Layer 4 of a small transformer language model trained on English Wikipedia (12 layers, counted from 0, width 96).
A neuron's activation on a vector x is SiLU(gate . x) times (in . x), where the dot is the dot product.

Input weights of the MLP neurons that the questions are about. A number n stands for (n - 500) times 0.0014.
n41 gate: 688 482 439 447 513 438 496 810 356 496 586 407 363 580 429 283 330 967 778 389 216 518 531 330 603 403 553 496 605 365 522 590 661 410 535 744 671 469 613 713 311 526 395 361 592 578 465 654 731 333 456 548 517 598 393 610 789 401 465 452 325 606 571 587 543 812 447 474 296 694 354 460 483 681 469 526 366 810 637 425 522 621 807 285 399 597 388 614 185 612 456 548 478 694 531 562
n60 gate: 198 437 395 311 757 611 569 510 562 472 401 404 327 738 670 389 431 462 769 413 645 148 413 476 664 355 265 461 519 480 621 544 633 949 457 446 613 161 472 432 385 659 854 450 386 392 630 738 495 89 596 490 467 446 442 661 495 274 301 462 573 543 510 462 844 733 321 331 398 476 529 568 377 514 715 280 563 673 534 684 732 575 457 654 702 476 602 876 291 495 601 524 558 529 418 476
n91 gate: 228 562 505 590 555 519 690 481 107 361 437 604 349 462 281 552 391 598 632 367 206 198 623 188 133 500 434 419 715 812 642 717 607 471 593 529 572 636 477 329 838 660 617 306 519 518 391 875 694 627 387 481 642 667 220 563 510 674 449 570 370 566 486 565 477 605 495 491 585 604 618 453 611 717 533 401 543 495 491 429 296 777 359 629 236 683 395 640 337 313 228 658 561 500 524 557
n107 gate: 476 536 520 368 673 735 565 711 351 242 586 321 615 268 324 496 218 347 298 508 401 393 397 665 477 381 528 504 292 548 695 743 527 275 461 334 581 370 551 787 346 651 532 474 516 504 369 369 400 606 595 614 635 616 444 610 504 577 680 461 605 520 716 606 395 442 452 345 464 409 595 428 488 563 390 441 388 361 556 408 289 295 520 365 449 488 668 669 488 464 393 453 456 460 129 456
n163 gate: 487 473 587 500 807 513 593 403 212 786 441 615 377 420 416 469 555 613 719 101 584 377 619 469 658 575 320 651 478 487 615 703 660 513 626 334 500 452 543 597 364 772 688 282 774 560 575 423 389 535 914 618 551 496 310 588 626 513 600 418 182 637 402 526 474 364 385 397 473 320 434 792 431 522 352 644 389 654 491 566 376 517 539 509 390 535 544 526 574 675 312 392 522 82 394 580
n234 gate: 530 401 481 480 500 662 416 426 485 413 319 436 344 520 160 573 453 389 432 293 696 260 662 599 448 304 398 480 544 629 564 575 476 906 543 500 356 476 534 446 554 705 631 216 717 619 162 675 588 349 446 345 514 258 579 542 600 220 543 452 480 520 293 481 347 661 475 548 416 749 960 446 231 734 277 485 406 457 628 579 770 447 729 652 505 685 357 258 239 699 719 273 779 216 259 451
n255 gate: 620 611 496 385 547 584 676 443 448 522 446 575 513 699 673 179 306 686 439 562 597 808 474 389 700 509 469 478 487 406 381 675 651 420 439 836 254 217 129 535 386 583 587 404 478 612 597 593 447 330 381 570 607 496 686 651 280 267 556 582 603 716 881 344 500 492 553 590 654 412 584 672 163 513 535 391 217 487 610 275 553 423 509 427 447 513 580 487 517 384 631 704 232 496 637 451
n257 gate: 452 656 500 241 720 496 504 440 585 466 579 697 338 530 694 380 385 504 624 535 504 646 577 448 762 642 351 250 721 600 552 491 517 357 191 574 334 564 391 500 764 740 530 496 411 492 526 691 478 372 530 598 350 236 603 516 780 399 639 609 583 620 465 631 441 380 362 667 242 534 693 896 588 521 636 709 379 212 410 362 594 450 440 521 637 491 418 580 318 657 496 348 556 449 263 676
n268 gate: 438 719 598 514 768 373 594 500 156 191 577 519 275 561 505 232 518 620 706 448 702 359 321 533 655 453 631 387 472 510 707 716 440 586 380 361 333 207 178 594 519 528 435 446 468 642 491 432 316 635 256 425 495 362 500 617 322 495 417 638 629 547 405 393 491 423 519 307 528 800 951 391 537 346 649 589 495 308 401 684 792 450 565 628 537 790 789 435 560 591 845 449 585 434 670 674
n274 gate: 688 721 348 598 821 622 554 374 424 500 807 613 641 325 292 540 473 556 593 500 719 431 714 627 586 662 456 293 488 484 541 525 341 529 556 496 562 312 548 346 347 673 548 646 651 263 391 516 374 652 391 408 685 561 512 712 467 335 635 555 615 496 476 452 737 656 480 607 674 359 318 346 397 742 608 540 528 567 524 674 273 638 396 425 512 327 720 612 496 673 428 440 306 468 435 447
n318 gate: 411 227 566 896 526 584 513 367 237 543 414 354 284 255 531 358 725 683 760 487 411 381 487 343 667 642 434 802 535 585 504 554 609 549 465 446 396 320 292 522 491 310 399 513 360 638 535 487 389 583 725 732 771 420 602 369 527 337 544 669 397 522 513 448 474 632 545 414 629 487 500 705 383 650 631 566 398 556 540 571 438 81 522 599 672 768 464 413 605 676 447 356 469 858 287 389
n329 gate: 341 399 513 636 557 563 578 491 518 425 421 545 644 309 250 486 361 527 446 695 459 342 572 518 557 387 208 337 330 756 740 431 633 390 451 233 628 589 403 437 684 396 616 607 585 843 495 378 346 343 423 733 526 450 305 871 717 284 442 469 582 378 577 362 861 713 663 579 536 603 829 233 531 388 339 728 632 487 373 369 473 500 630 259 567 334 527 411 611 312 491 660 536 527 568 686
n341 gate: 583 772 599 426 655 348 438 400 277 598 545 287 210 461 421 617 367 675 517 443 600 301 535 513 588 430 552 661 504 487 504 611 534 443 483 442 337 229 466 291 616 331 461 459 436 716 543 508 243 694 327 487 504 732 356 500 535 234 291 589 540 539 500 667 403 605 474 284 330 565 617 426 509 409 779 642 208 175 496 548 596 382 319 601 487 664 373 616 560 368 362 564 500 270 273 896
n349 gate: 596 456 552 313 798 678 310 834 363 423 496 309 655 653 378 413 483 479 453 548 496 448 288 430 895 457 646 570 444 337 617 283 351 750 602 429 399 736 496 639 414 560 487 562 380 618 513 743 504 401 565 539 458 277 583 612 460 482 590 759 394 417 605 573 394 642 635 331 235 573 483 500 419 625 483 500 531 433 252 387 461 263 620 588 483 577 539 171 615 381 698 654 361 747 369 743
n41 in: 413 337 352 445 378 721 556 567 566 357 419 264 657 583 754 370 526 616 382 651 492 524 323 336 584 524 539 480 699 452 484 347 396 556 446 580 308 360 650 409 582 512 332 365 744 362 354 561 480 613 319 336 638 492 393 729 609 733 310 554 432 536 718 519 512 614 377 496 453 386 347 634 345 445 313 582 318 393 330 476 815 577 375 546 414 402 409 547 516 640 598 628 772 594 484 314
n60 in: 492 496 401 508 488 633 358 480 417 717 644 428 544 508 758 632 446 571 476 298 709 408 448 622 449 641 408 569 504 484 420 557 366 593 453 549 537 357 649 617 281 484 671 565 678 543 496 376 625 401 552 579 488 597 278 255 762 516 342 370 146 391 593 591 332 442 476 156 580 324 516 492 630 480 548 719 290 726 355 283 448 703 560 582 524 333 371 362 365 724 504 709 608 448 448 597
n91 in: 645 418 247 469 565 693 466 433 460 636 321 572 424 396 545 317 702 482 741 577 151 379 527 346 608 742 678 702 549 246 487 605 496 405 407 555 518 247 526 720 451 290 620 432 63 277 339 708 549 473 259 500 430 473 572 517 820 765 491 592 614 325 550 363 417 245 500 417 446 607 375 433 465 415 531 682 374 369 563 778 567 631 380 613 558 611 121 368 473 373 447 465 411 549 482 329
n107 in: 519 305 606 664 478 444 504 300 522 355 755 478 555 567 437 478 599 383 478 433 411 437 285 331 514 689 761 292 698 620 433 500 496 511 617 602 504 438 467 403 529 393 540 292 591 449 600 604 392 441 385 526 424 534 463 500 833 334 679 554 417 541 552 343 402 586 403 475 600 397 604 459 533 511 478 327 493 287 537 478 448 522 757 381 345 555 519 431 730 895 496 380 526 322 318 526
n163 in: 521 371 353 363 600 384 681 380 362 298 606 595 266 396 703 624 322 386 545 641 236 393 512 613 532 599 459 678 361 337 294 391 366 788 394 567 697 402 379 347 443 110 475 465 439 452 508 404 645 610 611 561 452 575 608 378 542 597 719 617 433 165 512 549 580 452 537 480 248 422 529 471 468 467 471 324 384 488 595 165 496 271 255 580 496 398 429 402 488 320 533 614 657 410 471 690
n234 in: 447 570 543 456 567 383 658 561 534 769 513 292 716 474 600 582 525 479 496 443 687 418 569 430 807 709 578 666 667 386 374 487 283 241 124 664 566 728 594 535 539 829 608 455 710 377 552 504 387 448 296 337 517 548 535 570 602 225 376 470 328 356 649 401 640 345 727 665 591 656 465 417 598 232 405 595 434 669 739 387 491 542 638 386 487 246 465 431 847 544 608 671 383 500 469 487
n255 in: 346 492 457 292 356 563 567 473 307 193 729 434 492 323 323 594 410 358 492 362 410 551 441 350 417 656 418 516 500 341 747 624 362 492 408 831 524 593 611 394 698 543 314 292 473 523 516 500 414 543 445 399 477 776 170 493 536 484 631 554 385 422 551 523 580 191 473 496 500 523 477 480 603 422 512 643 449 424 312 214 758 412 508 564 387 325 394 465 500 738 419 500 512 414 484 363
n257 in: 201 608 720 579 492 529 421 261 496 524 475 409 422 210 645 537 603 500 422 620 714 591 500 375 704 685 725 707 622 429 537 458 326 600 593 597 626 259 492 483 484 574 590 637 687 685 512 564 455 602 488 524 544 562 335 225 740 269 642 734 554 434 633 402 464 746 604 480 529 611 484 670 411 344 496 578 318 432 483 141 389 721 484 448 594 455 297 561 626 496 496 711 274 459 434 364
n268 in: 509 585 434 260 449 518 496 469 622 465 309 580 412 487 442 425 351 378 390 549 376 328 199 769 577 496 157 536 474 388 509 631 261 657 897 559 388 325 383 132 948 562 737 572 452 362 363 491 558 421 544 443 552 504 447 403 554 640 317 439 720 540 451 583 375 662 326 487 460 407 615 811 339 504 570 258 745 190 420 460 349 496 403 616 588 346 616 648 522 455 320 531 535 443 451 376
n274 in: 377 254 414 417 416 516 552 410 589 723 504 241 582 725 346 637 372 585 742 547 555 410 629 747 264 527 527 484 291 436 374 484 334 298 442 380 372 492 604 531 445 426 551 664 566 546 637 466 657 547 516 508 443 651 508 369 796 488 458 431 225 704 425 562 431 296 595 600 488 590 398 563 604 535 244 566 500 458 504 472 563 462 469 748 520 473 789 349 388 189 594 504 406 567 346 347
n318 in: 227 488 382 529 353 558 747 541 606 702 289 800 484 657 554 488 445 670 402 450 422 311 582 542 576 410 516 475 431 263 331 395 468 546 520 626 391 480 428 677 312 561 463 731 375 520 767 548 611 529 352 447 572 334 195 610 475 433 593 653 512 508 347 796 556 330 450 372 422 312 656 566 681 475 793 655 463 428 327 405 697 372 692 596 251 427 479 524 796 412 488 553 471 602 599 554
n329 in: 729 418 520 329 445 492 535 565 267 592 463 459 484 680 410 634 625 552 427 369 634 541 472 286 453 784 306 647 817 582 423 691 520 931 480 471 306 315 377 565 282 674 556 604 352 405 366 598 260 419 435 395 283 344 728 601 442 724 376 619 389 537 333 444 563 594 410 441 317 318 346 247 432 383 588 440 418 449 447 451 403 512 625 500 350 500 570 340 484 541 391 536 679 504 496 370
n341 in: 399 551 965 531 608 612 515 639 542 644 587 334 558 589 310 546 622 443 404 589 589 558 465 672 687 612 523 399 660 246 450 645 303 453 409 347 359 828 545 604 729 650 504 555 542 541 638 433 438 366 646 519 549 422 396 423 527 712 595 560 301 365 620 603 538 552 639 350 539 569 619 682 613 496 481 534 674 594 392 546 500 485 622 380 205 347 341 473 549 598 439 648 638 392 438 427
n349 in: 370 537 604 585 414 706 523 306 540 397 570 577 512 220 476 472 392 456 436 585 488 649 326 627 461 338 556 537 216 447 553 380 464 406 448 537 619 532 607 350 624 742 440 592 615 476 318 668 419 564 488 420 626 692 399 766 521 690 512 120 385 565 455 620 457 258 415 358 192 456 411 305 575 500 252 556 565 472 593 403 589 228 528 343 464 801 349 476 456 705 480 560 338 460 528 715

Each question shows a token from some text and the vector x that enters the MLP there. A number n stands for (n - 500) times 0.0056.

"k": 418 486 282 363 488 226 401 414 501 536 593 508 644 368 712 425 570 521 650 316 695 561 632 616 465 559 569 471 455 468 493 188 490 513 272 490 423 549 571 463 521 565 413 565 324 320 487 410 507 730 494 120 357 531 605 478 473 674 508 482 553 593 605 510 395 600 759 578 506 514 440 303 452 525 420 278 581 527 628 263 336 488 577 474 556 509 565 541 324 419 454 457 366 495 493 509
The most active neuron and its activation: n274, at about 1.7

"im": 311 339 493 705 404 663 338 367 424 485 421 565 447 422 319 367 465 436 273 191 489 488 439 548 428 430 474 423 441 589 579 529 614 592 480 545 390 619 383 553 507 577 636 453 630 387 543 301 366 508 488 419 407 457 312 462 370 509 570 383 631 527 671 678 492 246 478 582 469 355 476 449 443 575 448 356 300 420 621 284 542 521 428 404 527 277 420 443 493 555 394 507 457 448 454 548
The two highest activations, in order: n107, n255

" to": 604 418 412 375 589 554 504 567 765 569 487 465 581 555 300 630 737 430 564 451 455 439 600 454 525 501 643 628 587 411 735 579 533 582 623 661 490 551 234 556 423 454 404 636 589 491 515 584 546 434 494 554 462 516 580 335 588 705 426 624 486 449 367 365 561 378 374 553 639 413 632 418 672 586 616 492 640 472 692 340 521 514 441 523 628 585 561 557 635 600 654 625 483 718 324 468
Which of these neurons fires most? n318

"er": 495 460 727 540 416 536 443 178 538 669 458 586 344 448 480 364 360 586 533 479 562 580 416 600 533 576 464 280 632 460 482 675 411 734 517 281 304 563 582 419 329 614 380 505 588 402 648 315 324 379 357 297 456 442 408 285 496 367 500 332 513 404 398 552 349 287 578 605 616 625 564 517 530 644 478 506 584 486 521 633 598 337 444 386 510 445 608 413 434 514 620 513 389 503 546 435
Which of these neurons fires most? n234

"c": 477 430 455 396 535 463 340 261 369 568 410 613 562 457 593 542 650 646 589 545 423 496 332 391 477 435 479 494 392 479 325 319 396 669 608 481 434 468 664 685 618 435 688 639 348 379 504 430 504 400 577 503 437 435 439 171 530 631 648 687 315 398 476 493 433 455 511 413 500 504 553 467 590 614 637 471 575 464 444 417 642 506 470 454 519 326 220 529 528 383 566 622 557 401 510 506
Which of these neurons fires most? n234

"on": 312 442 645 434 420 562 417 515 649 613 275 383 516 592 544 585 643 538 331 347 583 692 681 442 540 478 546 623 571 578 485 423 390 462 410 394 487 529 513 409 515 532 485 437 349 328 453 505 586 408 610 537 264 524 562 596 365 788 559 249 490 454 468 477 476 504 504 331 448 485 245 504 545 501 312 657 543 695 396 390 584 433 427 443 653 464 535 543 527 340 551 575 718 440 745 342
Which of these neurons fires most? n107

"id": 545 458 303 693 306 417 534 356 548 612 427 644 510 592 556 413 554 443 464 607 459 588 408 350 453 590 341 507 563 208 394 436 433 518 563 512 608 449 549 486 539 464 392 442 659 463 576 597 668 680 267 281 376 469 473 443 518 561 635 364 577 443 500 421 500 118 632 540 634 475 560 448 375 586 478 449 354 537 772 401 521 536 678 399 608 545 478 493 646 571 339 558 527 371 509 591
Which of these neurons fires most? n255

"ish": 483 605 559 583 319 471 298 450 725 626 583 580 525 457 469 541 486 612 514 610 366 606 698 420 487 826 731 621 621 437 611 402 528 390 521 490 569 566 438 543 640 475 494 648 571 410 414 474 453 456 654 377 567 613 560 570 573 509 488 380 596 548 559 614 274 335 457 647 352 607 453 497 614 578 419 446 375 533 831 620 486 441 542 405 525 328 465 528 522 490 473 492 382 595 437 571
The two highest activations, in order: n257, n329

"ar": 520 580 719 531 428 427 427 465 549 682 496 558 517 592 456 594 528 499 580 731 584 513 307 604 519 505 724 450 500 298 390 658 473 182 581 487 597 444 484 575 587 561 280 470 443 405 384 373 461 439 473 353 545 493 590 396 378 511 454 511 629 455 263 339 443 233 466 717 647 515 341 446 410 513 590 432 702 324 326 355 643 479 492 502 531 390 623 332 487 558 446 537 463 544 468 444
Which of these neurons fires most? n268

" g": 547 431 532 332 301 517 410 476 607 516 472 606 676 662 732 577 594 506 558 525 586 502 420 611 269 376 493 452 537 391 481 500 504 582 611 623 415 523 456 404 541 497 470 718 504 555 549 377 417 481 600 444 542 503 592 255 605 634 454 776 517 358 502 551 407 320 641 535 596 354 614 471 632 536 454 596 366 448 515 535 633 380 432 563 367 697 532 494 394 382 406 646 427 515 466 561
Which of these neurons fires most? n234

" l": 467 278 770 410 434 386 211 559 542 556 461 625 462 448 534 491 494 555 572 519 520 587 485 346 270 341 500 514 657 425 502 703 455 442 457 570 543 615 560 711 522 473 494 611 575 512 608 429 470 447 410 342 438 526 632 189 505 484 463 674 440 488 697 484 522 340 468 477 571 400 531 555 559 374 414 501 293 429 554 415 493 452 670 649 444 424 636 554 443 469 421 482 442 440 690 474
The three highest activations, in order: n255, n349, n268

"is": 467 698 422 538 394 580 456 463 597 452 268 466 551 476 387 436 548 372 401 518 572 309 401 447 408 485 665 472 578 301 547 815 400 444 558 445 475 343 595 612 586 338 432 582 386 458 454 399 362 402 442 147 480 284 497 501 337 481 459 567 333 319 331 579 500 180 544 560 375 523 352 542 447 594 468 436 663 616 366 537 603 513 488 586 407 623 543 622 613 614 346 653 533 526 512 323
The two highest activations, in order: n268, n163

"ate": 378 481 500 572 397 447 281 526 626 494 627 492 705 605 516 532 319 495 541 445 453 608 479 281 566 782 474 592 535 655 449 411 620 325 455 425 384 600 647 731 345 625 477 600 444 477 576 539 547 400 549 475 373 302 406 347 591 545 442 411 617 432 452 471 356 523 547 510 516 656 837 337 443 645 562 373 624 495 633 532 433 441 631 483 527 492 614 480 512 476 499 451 437 415 148 358
The three highest activations, in order: n107, n234, n163

"ound": 860 633 338 319 641 663 613 273 513 508 550 631 560 482 626 459 416 543 596 480 441 633 527 452 504 668 487 561 711 501 537 704 467 426 664 534 299 580 607 443 355 664 592 529 405 436 536 454 578 520 388 315 317 512 444 170 631 479 537 542 374 532 668 382 446 361 397 435 630 637 555 566 679 611 516 580 486 528 587 461 403 709 530 453 696 531 579 514 464 629 565 636 353 543 491 349
Which of these neurons fires most? n257

"3": 522 473 290 532 484 480 220 383 727 436 529 428 396 710 549 555 471 465 568 445 629 574 591 571 538 294 549 435 577 471 341 601 414 538 592 485 548 352 600 627 521 554 321 505 575 422 659 289 540 455 611 480 468 519 586 255 523 551 566 327 439 455 534 475 484 403 478 656 502 405 621 725 491 510 468 414 452 409 564 623 493 438 760 319 508 599 500 452 468 574 432 672 361 364 502 450
Which of these neurons fires most? n329

" H": 699 492 581 520 381 486 217 523 487 421 489 479 539 453 550 590 571 477 675 502 482 485 656 330 259 602 549 474 434 535 488 483 804 514 510 437 478 636 378 547 448 605 533 600 501 336 500 394 479 477 504 477 364 613 587 451 484 487 558 509 326 536 436 523 534 492 447 394 470 330 671 441 394 544 509 591 445 529 465 581 499 519 576 476 408 384 564 484 447 629 404 518 647 514 607 455
The three highest activations, in order: n268, n257, n349

" it": 672 356 495 393 395 390 374 427 727 450 587 520 556 534 690 390 817 485 464 475 641 661 525 349 465 522 329 458 511 433 557 688 597 474 469 675 475 460 509 678 588 401 777 548 569 486 539 554 578 632 506 307 518 455 307 296 471 717 369 517 373 554 429 369 363 315 484 554 548 453 608 521 609 582 254 479 612 427 344 311 468 468 497 673 484 533 505 543 392 469 574 390 526 487 517 485
The two highest activations, in order: n318, n349

" S": 582 470 646 476 358 642 398 386 482 454 495 461 404 472 541 561 724 452 675 428 466 589 466 575 373 540 501 509 487 558 440 445 835 548 586 464 485 545 478 522 476 460 565 716 524 440 456 496 356 668 427 573 442 545 464 513 464 524 538 624 470 596 405 611 409 386 533 520 509 530 453 474 433 571 542 516 581 516 450 477 404 461 498 479 458 447 518 447 789 502 405 621 443 446 411 376
Which of these neurons fires most? n318

"f": 307 667 438 862 475 404 287 444 812 488 647 625 312 446 617 366 662 672 406 553 452 440 464 490 504 657 624 396 509 470 320 601 448 548 568 578 484 539 552 514 248 541 635 584 502 526 537 338 532 498 613 570 393 433 523 520 490 599 526 412 541 363 441 504 410 451 531 626 448 566 646 533 530 304 361 237 555 472 558 394 550 559 612 564 547 638 440 488 640 505 664 469 566 389 468 611
Which of these neurons fires most? n255

"ric": 423 458 475 306 453 497 434 356 594 636 524 549 618 582 702 409 557 548 583 604 516 292 356 506 454 354 503 520 435 538 203 637 546 280 491 468 414 378 696 520 600 582 508 485 566 397 550 510 440 540 668 422 415 479 278 529 508 657 339 606 434 469 498 544 373 243 582 477 591 715 286 528 626 347 608 381 546 502 510 184 549 646 440 529 612 441 658 559 521 488 502 455 424 475 687 772
The three highest activations, in order: n329, n107, n60

"or": 427 322 494 520 451 429 366 500 551 641 242 508 412 464 637 562 493 399 405 584 557 572 688 706 584 479 581 625 405 415 473 517 474 505 496 413 478 542 584 519 596 640 515 496 554 454 557 509 705 404 536 529 440 401 645 247 596 399 569 209 459 380 636 460 427 314 537 776 270 398 355 631 469 570 601 441 622 534 642 539 559 534 430 435 460 515 487 516 672 553 607 246 563 458 645 393
Which of these neurons fires most? n234

" M": 664 535 504 566 439 514 187 492 447 505 382 540 498 534 583 538 707 418 630 358 566 412 580 487 352 573 587 529 533 490 453 433 802 538 494 462 599 518 574 552 245 453 408 664 426 394 496 373 487 513 353 408 475 471 468 491 625 527 441 652 369 601 558 603 473 467 444 503 549 402 463 542 286 605 545 493 509 540 426 506 553 573 587 531 440 454 447 466 466 631 432 485 540 431 619 497
Which of these neurons fires most? n268

" m": 431 512 496 449 531 686 313 500 466 551 396 580 602 624 494 514 714 419 512 407 722 363 553 446 318 502 481 568 585 503 498 462 644 571 489 610 671 481 566 583 379 380 551 789 503 527 498 423 509 454 561 268 493 499 531 203 599 428 390 581 409 560 603 630 522 384 496 522 557 437 564 542 504 445 527 472 277 503 488 552 530 544 489 462 507 427 474 563 328 546 558 433 538 522 473 507
Which of these neurons fires most? n60

"ld": 643 504 455 386 622 721 381 348 516 608 718 481 533 591 432 454 654 548 382 447 278 417 573 408 556 303 430 656 656 476 591 408 461 560 541 480 292 566 405 402 391 579 497 568 577 569 461 341 737 559 527 279 306 401 419 460 607 446 526 603 431 558 562 294 314 355 427 534 632 405 448 421 785 396 333 519 567 472 468 488 682 486 515 442 542 446 583 579 711 540 597 394 389 465 420 429
The most active neuron and its activation: n234, at about 0.45

"y": 475 538 445 609 242 680 518 461 487 362 509 410 627 490 568 632 516 368 486 487 469 659 487 405 471 584 552 390 595 514 521 662 642 371 437 542 359 462 486 652 447 611 192 538 378 470 456 332 452 554 407 460 580 536 542 664 453 584 486 419 481 401 486 479 603 329 601 444 533 469 363 540 471 505 510 179 563 411 515 456 418 402 307 289 548 552 490 377 562 596 412 665 541 582 148 656
Which of these neurons fires most? n107

" the": 506 308 574 522 566 596 193 527 600 492 442 461 615 448 424 464 600 427 518 685 581 434 526 572 506 651 346 560 398 468 590 535 461 527 462 504 455 393 465 519 439 487 411 745 545 326 409 580 549 583 581 253 467 508 372 339 565 584 265 553 511 529 378 473 598 392 574 616 502 420 668 542 655 561 510 458 629 593 596 508 550 381 376 491 384 575 477 566 652 548 531 423 507 321 425 459
Which of these neurons fires most? n274

"g": 370 331 462 364 462 395 468 698 537 547 541 481 494 550 777 464 496 525 568 360 586 570 602 574 464 394 642 585 355 482 450 391 458 453 609 414 534 511 522 388 664 595 474 471 484 467 652 210 549 419 547 525 391 566 598 201 500 484 425 410 520 433 575 446 446 200 515 700 393 318 453 497 570 457 292 370 503 569 673 299 567 499 495 479 464 414 471 629 598 426 653 487 636 414 768 445
The most active neuron and its activation: n329, at about 0.49

"uc": 410 749 377 469 285 685 444 291 506 517 483 701 712 464 485 436 528 491 504 352 447 500 423 352 478 442 716 627 368 300 440 510 420 481 554 625 566 435 518 387 403 432 540 517 479 467 445 357 641 514 522 451 523 570 437 333 389 579 353 529 250 417 767 191 588 445 562 551 610 664 427 432 574 383 681 422 454 427 458 379 390 529 586 462 535 436 522 498 499 436 452 544 238 564 629 389
Which of these neurons fires most? n255

"ly": 457 649 363 732 320 751 412 471 616 652 593 402 463 460 520 636 606 368 413 509 512 548 887 448 624 400 615 558 627 301 486 575 435 532 523 387 432 512 543 512 447 454 537 617 537 552 457 534 558 415 497 561 440 613 650 335 552 410 592 612 389 408 523 528 614 425 456 581 564 502 415 366 653 562 436 417 516 552 570 457 530 404 540 454 778 386 441 514 529 559 605 737 534 590 214 373
The two highest activations, in order: n274, n234

"est": 239 612 350 259 432 533 395 662 641 517 671 461 579 587 550 602 387 725 501 642 506 438 522 327 415 510 553 497 551 417 579 486 466 289 517 291 225 675 669 477 499 806 558 522 571 423 462 474 536 546 389 584 378 484 433 362 656 528 460 604 444 542 472 457 204 364 630 572 453 530 311 701 731 677 572 427 605 578 593 378 577 514 485 434 530 559 500 462 503 305 446 531 752 520 475 343
Which of these neurons fires most? n41

"ay": 589 562 371 426 374 484 505 540 693 562 497 698 792 534 525 348 643 422 584 452 480 580 453 239 519 566 491 534 702 339 460 524 515 444 467 466 515 552 529 478 535 646 605 656 511 597 321 664 438 556 385 309 313 508 551 432 491 690 476 456 588 504 558 410 502 482 446 617 479 268 467 414 618 876 348 425 394 415 736 418 452 464 635 576 545 375 550 509 511 484 463 610 412 526 596 491
The most active neuron and its activation: n163, at about 0.39

"j": 507 535 501 491 399 618 441 484 647 346 622 389 521 648 558 375 573 603 475 571 318 349 571 589 427 403 576 511 578 393 325 393 506 256 818 511 373 530 361 545 557 491 327 477 481 313 430 222 337 629 427 533 598 603 561 292 419 418 353 486 486 493 524 579 611 439 540 401 401 601 543 556 491 359 492 429 602 444 412 424 470 644 693 601 519 548 593 437 596 488 584 564 623 569 649 422
The two highest activations, in order: n268, n329

"h": 742 382 620 672 421 495 488 555 545 505 735 418 508 586 486 556 426 578 555 461 432 462 395 443 429 507 655 236 319 564 416 708 544 428 644 468 240 643 472 537 597 646 360 523 312 222 624 307 540 544 325 526 447 576 588 399 468 629 476 248 510 544 578 601 576 222 507 409 367 438 538 490 664 443 382 469 493 475 537 611 449 619 551 578 510 468 378 506 738 475 575 483 348 590 473 641
Which of these neurons fires most? n257

"),": 536 591 594 557 507 549 199 372 492 416 517 452 453 615 590 742 488 448 595 570 393 573 388 552 530 487 498 408 459 622 652 582 488 522 615 361 555 533 438 561 641 488 432 571 563 561 558 522 349 483 674 384 324 361 379 340 398 576 336 599 685 263 660 395 406 399 455 702 605 390 563 613 463 574 378 399 424 601 477 476 338 484 513 596 349 549 564 509 374 552 460 695 638 486 706 430
The most active neuron and its activation: n318, at about 0.58

"5": 515 469 158 481 537 426 318 594 450 485 525 491 434 694 517 566 433 428 679 477 582 523 589 535 383 378 639 429 426 365 371 631 498 623 533 603 481 441 543 482 581 605 246 445 624 346 561 352 424 545 471 440 350 473 560 344 507 545 566 258 497 462 502 451 271 533 419 710 663 348 566 592 618 618 459 502 434 447 597 638 370 465 557 334 713 463 535 536 615 444 546 648 511 395 401 449
The most active neuron and its activation: n274, at about 0.77

")": 483 649 676 605 555 500 349 184 455 370 524 409 586 535 597 675 375 393 595 500 386 584 484 412 514 568 475 491 379 484 635 401 589 417 534 443 434 732 363 625 619 363 526 663 534 385 570 549 364 465 520 391 444 324 457 366 568 626 344 607 584 362 572 375 272 419 495 597 410 478 335 606 521 458 273 522 443 427 556 592 418 537 519 558 506 485 638 465 437 495 450 660 515 371 556 375
Which of these neurons fires most? n318

"b": 233 506 452 509 715 448 297 551 573 536 684 588 613 667 617 543 731 513 332 463 472 431 386 538 513 542 492 412 529 488 503 500 519 635 594 580 341 609 514 344 513 589 568 394 284 382 627 423 654 373 856 655 352 497 681 224 516 393 555 477 507 435 391 475 462 552 495 618 549 615 365 556 701 541 680 383 537 455 478 576 578 501 504 434 435 480 565 538 561 343 455 376 358 522 597 632
Which of these neurons fires most? n41

"r": 605 547 675 512 363 284 442 559 495 627 540 426 717 514 680 510 721 520 344 600 585 665 584 503 602 429 693 223 263 371 538 342 329 539 464 297 378 445 484 549 581 547 582 562 629 468 415 398 483 544 479 421 434 411 600 278 708 281 519 520 427 428 571 478 481 192 334 486 580 436 328 564 420 317 556 474 566 478 507 578 553 495 443 439 509 492 490 515 619 541 543 526 446 415 525 329
Which of these neurons fires most? n163

" B": 537 557 426 491 462 541 350 418 486 483 654 600 657 375 585 613 722 381 580 537 463 516 527 417 315 622 511 541 552 395 316 565 749 363 527 571 599 610 529 333 344 446 370 573 529 395 602 332 385 423 573 417 314 539 584 448 637 480 543 682 481 437 430 543 364 491 459 539 580 451 452 645 477 681 694 559 366 419 429 494 466 433 499 481 420 515 528 454 539 498 447 375 628 385 477 440
The two highest activations, in order: n349, n163

"il": 541 474 483 503 347 836 316 482 575 628 743 457 528 632 430 509 505 662 328 423 371 287 568 355 385 622 605 546 453 400 377 500 401 574 402 548 320 459 427 309 350 427 650 459 568 493 526 513 608 419 286 603 358 521 496 280 734 381 533 519 406 306 483 453 564 579 734 542 568 574 389 399 524 621 577 483 536 335 507 328 554 624 442 540 593 516 593 457 641 548 518 456 396 585 609 508
Which of these neurons fires most? n274